Layer 3 of a small transformer language model trained on English Wikipedia (12 layers, counted from 0, width 128). Numbers have three digits each and are written without spaces.
Take only the direct path to the model's output, skipping the later layers: a vector added to the residual stream pushes a token's score in proportion to its dot product with that token's output vector.

Output vectors of the tokens that the questions are about. A number n stands for (n - 500) times 0.0054.
"ical": 611563512567550510407476553556425484453544447429413447418486520520465478564453442377526510432502455321516445536544381417564562623449493483610530480577490566684528436416508513309487604546366392528389527621490670603478589440532338562571641587372354515538463506553486515435584427546502495505447509560415409457479452401435416470324509407463437565432453346513620341483562291592502588523502
"py": 509542456582486380466542403641484581395650359428482434511555403535532439584540512461459466460523500568485555680525453466476464503567525486540430529425542547531483478422497623485470577420381377495502575526520418502521521442454451568510542495506490488570584474571541510529525502491424439542565521619518534556502386518431530500414503567424539450410651498509485433506436446609471391434504
"enti": 462590315504427530444493550478580512377602445427472428463378503485445530482489546481348518529511570425460547614435446425445540527566433530600328572461621602632725386513492403406502648493388389376407589575514566490480607391421510525615536626341522428431531486490380579427551549545478586414551509467574374520601398586398505370503530395519494556534583454421410458510529339534459367534622
"er": 472599466488482542488517469522519452543535497429443583631429586557526491445498564430500489452461546351528423479431578537491590484465488472477558477471475570461415456422589445403483423485505618557450561536511485447362643424463579559459506528596468505492511498394420510458494396533475541396555492454470480592402513532510537414452513443682481450483564507539511569679495487504394405380472
" cm": 414474454555553468537462504577535561522734493538544495502485537476467495523511416419384598540563455390470632453387516452476494555481451570529557606440450612504441464423455530424469562488381560443506517552421488585443508449460560567472515588507432494582401457549398456500495663594448532575451532523488577394500375498469446494467532447535546530538702438431320537540440530582509575590548
"phi": 510507464568479449424494494600467506429592449454593478500604423446502472665490474419554475493494382512456592531595428384528519471571466422558532453469556481542536620375423622508496598533480465594455530541541482585479506454518411466463441576438576418410462541498450649578521648583649489538507505438518399542529353565531465433390511586487664543536557488509494506527515384663436486534401
"ba": 431522478463593445563468402488425519490507517490503499509529520463445476511526540474516468551483526531475447512581488464482451428523426516518551476416550468450479506425497559535456505602491496513399619453546446486577481431470436441517541572518499388456451389546480491512503466478468493590545495472474547577478457525489532464565544608500469541552481521512560520422474378534505407516475
"ological": 513571425584542337483411462505481526543574439422430490427580460519483432534542511331420516452533358459488584482401506502480427541563514450680433545480626446699585526459531545427518433498555347455474680484456640538495634401551364518573528549432475478545484461595532431564453455568525433579496504553404473479463482415384488537352497443570390533614531347484431441484516368594508588467613
"west": 584529445480551534418585508538481420451420512525557446545443465467456511463406564410473519496496405536533544475422476473549576588585462495471518429471432500442442584396527671418484517539414467344553536604423666459385593436539469539486583520456573516530564458467529518554484631490500450613505521476539550489508413361580455573494509565596410485638417507464415528552507477514554485526559
"pe": 428468439478418443474601405616513516485542472504482499549585373500518451573492530475447480516455483543468496539541464552492468531511521468500507549501503436464504531439453488423473520629363393522476616488588457397557491432482507488420543502486520589449591456439503583503548599485493554608602504488463503564500403471502470505464515580513457497538587481532406471623475520574444432437498
"&": 532470500472417533417577596546463431396574437483516528510530532466471573545530521504490499372570511350361565547533444495574462502513480508511371433401447511488542470356580538461438550514556525550487539583584498563675598449548536492502372449486483441558470600509614539481549516466469480510549510587430530414552359542545546549436491521524494422516473433460464540452465519549477498522514
")": 483434436430423578535517524459417471529592556456574477507553513587551464510541489401506480564503469500557517422429597550487524479460522452452427412524465436428437552532549416534466492418475508475537473551578507502465590448410522455578423488460494427515449414479495416537489516451523416527508497518485513488640465549508364449541479420582593538366512570452514584473600491465395533468350
"nne": 407471407509623424419534377615636518344582478393468496567474450527418451480470570523447509557570411514333543512536556439542527470578417469509393584453570519620532589388420664545504629660608465485562580458425557642550457449480531554527515465500508519512429563509646471478533576521586477540439509586570549472568408384565299511569536500622498534503407426392529535747475382546631482447457
" females": 467584405567437413512660400561585623416665489496578462598588520450404538578576423398419588484518395451457581624479491468518478527518418608488515620436437653451525512405498457574573503537432477443440517591560559623390480457623414511515582573424489509571487350596489560525526598445706460627362520602417482477458443473555474609407470607539487515558663475388349419674542345536533624544554
" ": 396665387606598433433460374620658398382696388376632332583392308342407689601382229363416700284678364348349547554507460335403436587578335599620343585420554644576698593335528639328387645551424366422415550604439566678669659253561384735599569601301571444607448534606612605542518587490607364632442627775574491166532029390358274457312415569518452426687594364204404421592567204664486399618640
"gin": 565500394477574502432520479519531562570668456464413427516514347539525573504562511445455483563564489535419438552495560469564576515530509498458577506506469544498579586448591482509487543536447459429422557560319447527674454435429600561511462451491498423489403465643506451502493441616469530628511507614492431537616442495617354466524516679323498396534574518458415367494506350579466498553508
"ify": 572573512588604407404562565458521626413667476438498394552502403403311657500509429500484552411518538319457541588509380370575498579469417436542558405500485525627624642487591513430351647433406409481414560552524606397651536424536513548490619562334556451470531387476479528492514614514468562490500510527602397493581455445400415605406439396504496567455550516509533530520462414510404498698521
" earlier": 513505528549527440474522539554622475456586485490647446422444488450425527482522381560506535557435452557447496457516594469480403530568521546464533638366498469478500465497555570518545462508497471536411542487540492605505582461423441682451518544467555397493472470464479526586492495508539489586539494528563438363485527522461493466542428441488482450548512528424483460568530363562493493551557
" own": 432513508469465461457368433447656435527498493532502439431453605512465646447485442494504537406596404426418635476544456536464382581496496557470407580413494554478560592465495479492525571415637437420427490469504489475418522420447554614523458464485531401576417485518577533622538436629490451631502498520546410364505524503478437502617450480509471417457521464500366512482551335492512409470510
"ether": 458534520502542433444361530533564522558554407338600395529479458531453565548582510451533486492526500502444529553491512336571507605594342559710466536339465530602561340378526672405513659598588530459396595477458593657588616384423468565410543445416675407670536560547505425489492516592535380527460512556574530490583397520356333490377478396415538386500537388502461520362427388548481488507569
"ing": 621587520483546564445597579470455548438434540409473514512560531519581597565377586524346489390472485426500479500430483587375480417509496559443422344528482550406449480416378466344537491542569539475417578577516479464374581418482525481407538456452414536484580465450519459422532482531440602547498499542574477620429534566446523379487476427446479526417495462535529630465421492510426396526502
" counties": 477505492463415425495520523545623488460586419500629467676469503397380550438430420449486503468539498611495609544524498513435544570597372487536437553578487530574502502510507626431565538599461437438496519569529597453584604394530386556575582566378515441558422538598638522466558587510542451561607507706544422423453483391514424564518534463624534536493445522404396447500580461510500469526527
"cent": 492502578562500489448522403606659446438495507488421493476396513524445448486521476311581510489454411526484515605456522479451424517473384466591403508324559563546495601492427630472533578534436424401465483592591559447455494452421513498645569585525498572478545560442549487513568450570636525662500515373585561605440423513529535622442515585537556556611529540506366536547614448538461451518551
"sburg": 419549434390729449402510446592697595410665375446543529605444295538445684406444457396438492467584462609491541393459520591444628548524519554613484469429469474469536434500606654396459467515584420421441617644436606423746636401584421542391442436494510463579394567613644465469508562549482451578400512532436494458561384441393440375578532526461440533635598493401467466468604435526582349588523
"agh": 396599421555504387547642548444618577433572535505533500465524513487514681417534481490411498423508401440488532549384527519496463608492472430498480483570457570529524602440509489404354527462506435486379506583441552480603584413601413569489496490459486406471483600489528596498482434592430331580526507547498452483419377471500332360498495672527559493555400442475429393444510422515469442620579
"ez": 476508439529640568440524455532662500432413538408532478358570520550621596457415474467527497426448535417574493400466616481415481556574464480527575587474515519533533539354469458511461602537453523478364525559432551463564668378464615478447544541549506564475532574385576658491485467558517445554454506428512509545489442484437333414471522603522515452601448474398359462553517402600502441554524
"ip": 398517533467455401408557483516517545421455490380443444642458418523510597451537532444447502496598459435432531532514449431484455560495451451474488584607425543511534544394524519468430667524409476465494544559428511392636475409465488459450498563562408310543454450475476480520520497481547613451521498520440491543435422399504440566378478420518402525400450440466425500372502446583530428509605
" |": 459504540448521562447527565463553509544546487564468621422471502481526430589517547513498463530390515561545466404441509541508594417530543474500466382614474483505443496480573339551567441505545543533553423452457453457424365477473513461481440457542478596489588458426486502467411393400506494455540495555531493490500394467530453569473538444418578585452460563508538467435470570454605448554371

Each question shows what one neuron of this layer's MLP adds at an activation of 1. A number n stands for (n - 500) times 0.0012.

n306: 517468615493571400514338641586456398493592476651388496482601553429583535497440396613736655407382357578420245584640457766486419631565382687523589475382427428285613531642605406561474436611511440532617387440534547755374829618536519554473391757695480436457617519615721447476293574472480403577639378616293258328378586439514459454752459417354433542638532467368601362455483420424579483733655
Which two tokens does it push up most, strongest first? " earlier", " "

n137: 408563454490641457372473647493417385504699610635729328428416638362566490653570543388533529538662655621639543715626526486417616507382285622540324560410731457527466459534522580564393276500531406403507465589517711792448542429451626468547500356486788699577368585421506319470419580412686557570454634316581514656356551540461327480552567503410595283416436475214399551490414583414202571388449
Which of these tokens does it push down most? "ip"

n117: 457572474395724570497632556683560585494450393587475548529371597674338479503440589471379465524559488605381327547410515463419641580577646376414570431568456484515637296383694298467506575557640550347433484456509462649406435519415257350494524278541538455513373647626332285632434655472524599553667512419331595374459394503398515453478296574660509519528437672429371394469692362549476524524552
Which of these tokens does it push up most? "sburg"

n391: 486592567469490464431613543556575674630507609477646535430452564655641658410550612441443689416458528356517650104520426553610434553471770416650792417423432387320500667398652475389411466527532649447576478480420412393173631509403492515452459612403610551536578439391480361517613376493276690490482358461521532724460483647249486366482359267525649500428773641569586588581535621521344435378329
Which three tokens does it push up most, strongest first? "er", "ing", ")"

n80: 522411413387234609387429493543310556549366631627397467351525308635381671445414432316574387554617450461627415739627553551452438471755358535302387407548447640776627417361492551493259585610688537633507470416409462622578507305680204402346342661493653345149514416496503721450477588537403663613463505474600653504542623606617374678640357635354557493504630596593500382529555462358363704574518
Which two tokens does it push up most, strongest first? "phi", "gin"

n24: 279422524284494580733356424573460325540471580630604539561553445642417484473447739564485587513390532569385566506330608325506518449456641382619447530332609617427398608593503406602479462662718503653433398426657513328575702559564566657500351593563457516596568400742397585650583680385525413599434542360402520382654522635580634386272461533691637576503409602668638554458500478481484516413414
Which of these tokens does it push up most? ")"

n71: 479728506405589604604549470310343494451473417503407695335483653445732506531376500571472598565500198552431494578545452467613589577552534597703403512464557472544676634500548390605684517572434518482406418316462395497452383586405644390564590432321458489527588530533553428437317569409645611534418354524601518506503515526334559534473709486420489397215425519592497555373390473574497404360523
Which three tokens does it push up most, strongest first? " |", "ing", "enti"

n315: 667471409656753198471608442355493381398507646628648417522462425584449496517474504549503548475529479545321441428436452583665457742541537486552373635722503452286475546468477392535571777573417244435535449459355630455341536582649192589665346596357314455493524510493316500386336483504395155583643449381399474500391563216651496459713620625486556591321510504393444414479647841564606423572546
Which three tokens does it push up most, strongest first? "agh", "west", " counties"

n87: 522331514414462584523337428342486419443263578435511438543605482675358552461416492586290535485534631348299274623437254489664528411434602332432131428452397488690698090411391668471483680701567650616632519308471311675492676514581508400394471552576514593378511527545556354432448611534467666593523577508562607721419625561377775553395302493422592534606608649534547486671396402504705744532518
Which of these tokens does it push down most? "agh"

n468: 192492676559560605683371750511664493860531338488408656460566399434634530479469430464612523822542392504314822508632605253447390519402543525621317504576340735597534418568668508444457566379351680343511434493418476262534496697299512539359448474523421650427631548629443213232678493446574563602473240424611376312536351445516474406500710343708413469655610448596507626474504483421414544416684
Which three tokens does it push up most, strongest first? " cm", "ether", "enti"

n459: 559631524214555553237619353613450370594507533572303705643324630474701489283504557299673645687467533482464314307455500467689441669469353603639641492600365638663704613412460719471483675432600358493529530444343496492302589357587333210573572459534384543470603439312341686457575411399598450440474586463558568703504245307534438366526400561434480617606283628317558684334381487518584511383409
Which of these tokens does it push up most? "west"

n124: 571525512500757420513621264638829529567799497429447500419440512519447494521443392575429603325612539403431350603640417609537465503452471554554537535370500506351433668627480516412555485422506519656338563509657581565613428609479510714348518485411479551494452460497488390503612477434621410372341757459518513490361469467436625624550534683382631487443590699464533466810606386411460403515491
Which three tokens does it push up most, strongest first? " ", " females", "sburg"

n400: 515663326610716651492264635362656458504452507456456386308589465447532361563432447415560344449445302529649493581465507227467359277618479623269456406548447344385689540621345312435576536511755366452583448381595427573552304634483643307525550548350646433346278443584393659582390503590633721571413400530539380484462428422432551497778257683772642728519600616589707568588611449529464701479405
Which of these tokens does it push up most? "phi"

n469: 684644540568314629507459536466557480289567573401500492471442447729413437391664446788386507472615555422507621346605403542584510347569526483608506447483651493586576414510545416661691595588412680796683351640579471456377623606345402342497524409168553598365621628591372588524362273575384413406403532528224593602490421436309614424789542452640487422532552290323344542594546548649552462500607
Which of these tokens does it push down most? "gin"

n478: 279437528429486474451422619522535476381419565508787318450436507436430500548683350660507572312431461916384440423596528445518674366633286643458410493405440704453460579566756372443582518504496537445547496336540318531264467460562472485722393624463597447638413453267640574599484622303707470556119486426301407421465392472549489611316405658675319370373268508618347632431460571562557582482374
Which two tokens does it push up most, strongest first? " females", " "

n49: 448478445476595414471446271503646342349569433510587531500611588440509491424500437568302561494670316455429732565520506537528448433622652527613570676595624621470613309571540683812564542294612463581400535353726391565491416560617417557503609494509456348500391427688491376458651497353506634521399656540458418566465540384519445629500433636586551478481477471408614637592704454445561627373454
Which three tokens does it push up most, strongest first? " females", "nne", " "

n77: 600419456778506538659578361490477363387344623544574362349640487572592357547562600622526535397483484689548568362575285369443666493521525548545579435477770535461745490443580460553484532607578365608292391430556670416304608723528514331516480670582421429476462644543619578685379562408624406532627474581376469536373358549628583503665482712393435582240481465458448469303601458617539559766407
Which of these tokens does it push down most? "er"

n165: 468445285542476742656563496354490462707606248751409464432440514404493432510482526409452496232728479665615416391317448540456432489369493604340490504605538631397329511104430380429561479325722365329382581372579436474544551723572500642401380590470360437596569583507426117577519554371397421639578392358324385481476585297575332356558382576612537335585638355583398376551471571590550638528332
Which of these tokens does it push down most? "ify"

n454: 275481625439500629403665455444412446481226491377452493566601572571560594432461578454398435525387392534418643696639539671364706641451539527330534410456346432481264395343500642466464570549433510605661433440484363536703516450342415785608475378603572718532539497472347652427523456462525631594529386471660616473497537500695680446659633549560474529577341520471613584538667460559531500518438
Which of these tokens does it push up most? "west"

n332: 338471467506494691428457286522543385611642471559635578427258515523467497425379477306592365377532378491435534458362417494529497640606391261608474467666273679497614456398517468343278342426529526577698539604551497637539503415536455431343391277516561405480506430494629671772531467451425483491405707642547412466503481500500560309471351474232432516493557554478404288589599496513478512626380
Which two tokens does it push up most, strongest first? " ", "sburg"

n383: 298459482518634423326591513488295589404745338517427409297485354635401553509529548457485636444638466527289579572391578491415450428402550473349594446538545571528528435419409708540553515603566364560358526395354546710415427420390497581506386453439699443414410486359377528570460453685463422497632394453619458524390500624545413402705497471635344564426474309251527326800494630562512497536574
Which two tokens does it push up most, strongest first? "nne", " "

n435: 493402649850467319552448474511538568562275372223576540357444473559459332503478522601342526425773482427452500604520352518532567475582663369410422566479524623549581666496647468426345545493399221355260409661390433395330641448527751315430388479485425545482414539479460326427317320562633414307394267449609672786609493455393542633298683385633615620328487481455497586382691414511563623476692
Which of these tokens does it push up most? "ip"

n407: 456472678778548384461327424571269357524386565537338394557679572419507585532493606382490394514490366477625563651285497442654394435504597208470301497452569553349291244575574483587465619546648707445574423428554482668438548521513618458470423572364494460465605444401519348404416627650631408543539527738483542448285406586624699477307648484370393531360548424559533699329394579633308574582456
Which of these tokens does it push down most? "sburg"

n219: 514591473549652302638768404511437531578463489472602689572370472567635677521318265511767451654478361564399556453493493726500558500511356493602602396630396353603661643341433423357817461644467368456496518431428421394474332662541398474507472540289479605363305467562646482704558466526670462503396067504762444320562554630639665217573508653511256437600378508596553564471522417507500436455690
Which of these tokens does it push up most? "sburg"

n375: 606500500457479387348524612612579527384545453681335476530592425606680362313629710398479565525635457328655442598704473617494538500330542618552371433425476467339683336626337402491530378470402456481245699521553376487513386595631497506571574459484384439558606465550615630619621532714303536509645573325482552279407221537318512455494462442365509519590488384395500625425547475503540506542500
Which of these tokens does it push up most? "enti"

n495: 825778555527513578387433678619546405342465510500559366381510539440526445487176585421596504466445470436493354344429576538483494332389630513480503360589635596392514463517407510571413330374458448701534433500381561594524576600539203319571635606306350407489648406407387375480493542570530646341553446549356535430307378640568507467531433421301380686482121413290436506493621346637558497322602
Which of these tokens does it push up most? "ical"

n234: 363285491677448648345309587487566540483473546504718303455475528634562471432544493695519703279575420423636506566488390391487619549500454582522566510598491218606422526484635335477281506367523503447351650559591711401593675678571387568539529513383481465440500521435451391462423765643522357393510428546740420299444455329510342668586479370291566547376445538341570512395352639634516554415461
Which of these tokens does it push up most? "ify"

n419: 461660657468457524435407500497548522534584355399490489355455522446522480397558323621449288244629792371557583586310443480420367441276472579490470652629643397591556536559393367562547426484393303533533497560392552552440707412560322381416678536595378506409519573556423530542708540487506740602470466497355510350412604484428595525703453506480735577389466395565780668569762663490513523722549
Which of these tokens does it push up most? "ical"

n378: 641496345514477357496441388570428717573565465605457286418493564358425624537613511638575607394468437788438706518390244446475587592500625425352536652482568522252584416369835414622564497507410622622493569493394489567446600522571642474448437489467470438445688568418587371579477497359218286486737514615396624423541521531522567751367612431372421576366666327291680368258311659302595503596662
Which of these tokens does it push up most? "py"

n82: 527521517361441559806494598565671426420454751611527710657445531531489354639396481418486261586431568456569457621545428497325377381478483437514464567524670506200426600554477428391548474590485561688527500543571581717403603609435400537459571569515543462506618514455371551613580411442356621509466469530456653510469441480590592551385529514347528555387388393365509375407392696321606462434325
Which of these tokens does it push up most? " |"

n397: 598482630586475426641422443388474554308591547549521490435581687451358580641497638481383518465414410500520463443511451473515525553435511623580654357562443500480641629384329350617539388460443539416553458582320670537575530338655356555599421515610559380409446631429372551627265683694520633632466373545552652779387424437362532429404558574503533476524375431541683494449398671506591372569585
Which two tokens does it push up most, strongest first? "agh", "phi"

n166: 575493624356400514318779409340547714553363696538409519561315688649441490598680482496450596490503605295610600705581454653531390448601588493430626472372556393659480531638515608517471279574423476594616387517459507406249378153448642507568574376496431633359546402569380521540537593482541410576596473333669680638612469523643694480510496637742586296588497507608507398403618639349255432493613
Which two tokens does it push up most, strongest first? "cent", "er"

n285: 384569568503442507396465632359394275450457523553588478599418543570503481568563690402509487461481538487431616461448394565239570742470650534403535474481621379315513311429567503573747638472667585425414523593384439548585732484515479600373357519576534428334484592503637412424375630550462530269626635264338487675444689751587494407516444464711422563543470404395585461691461407607727405600526
Which of these tokens does it push up most? "er"

n78: 379634370452344441539478713436544558717446447479550517611733417605641511284333688560638547368439407537654581469543547401252411564358403394302438461542628366411511522401463412593879625496469454515339628489429330349515749385579500723522318614706230500504631736587514404415593652535660248584551258511504768504417507607602586363511488559424304361345610628395752514375290539440545273496598
Which of these tokens does it push down most? "ify"

n12: 255521450449487409511370432650354544453568433473294504375592540608342437543413696537422340423789566469728589659179503387433731745463503429510532493426554555642497604542386404600394585425681489429545726571514511371543663500540435525708424447309470439522541445701249340633391503711731515591569427479531695443520493452438517591486565393430552288604477385553654634426298763616427397544639
Which of these tokens does it push up most? "ological"

n296: 403186538584520422496774526628754706386690529256555733564374404556700597490470563557545313579457511496691490409670493246493426381324572365517398688478535642514761472356359707440554615455482474321375496445396504409453456347209484455574415442578421406470576480677446485661546359511454597625478430536468777640459404507597361373409382377486397438541460462525387674377489454417212444271511
Which of these tokens does it push up most? "ip"

n359: 482478456451497552496504361464497421327467590618714176485528397164277471497448326496621727457745398486510462417446562413413433335706442576444264504568448440327525546385753406447456678472369351642447372410475511745515424504490683526436645486342517733437414434680682420308531316368440511583448640580525356216425511510645525524384336530262573419375487443342514473414518277586525560185625
Which of these tokens does it push down most? "er"

n179: 354462438482503494670364468312434402548595416578723784604439506503402298400650500539593523506591338618284602509526548503566590494587506354512531513534392632534469647351513679552503409515522424431552395437481526493544324255491480378598570584618462545382563514550456604582503407592589464533644678566692631574559598600648438485440598543740414246672596346586770627556563450556341530440515
Which of these tokens does it push up most? "nne"

n134: 435522641619497436552433777464447600745393637547672435416532420515486431610366343363420616435631553634280675602500486540511466677617476531370530563598671447468547303681739164646469398605324610291403400535540138299562467777703754470575383674340466490430479497504517368644372399463379647374697354463440459445579747518444561407537626503623503644682598577563472379493343387431429628556514
Which of these tokens does it push up most? "enti"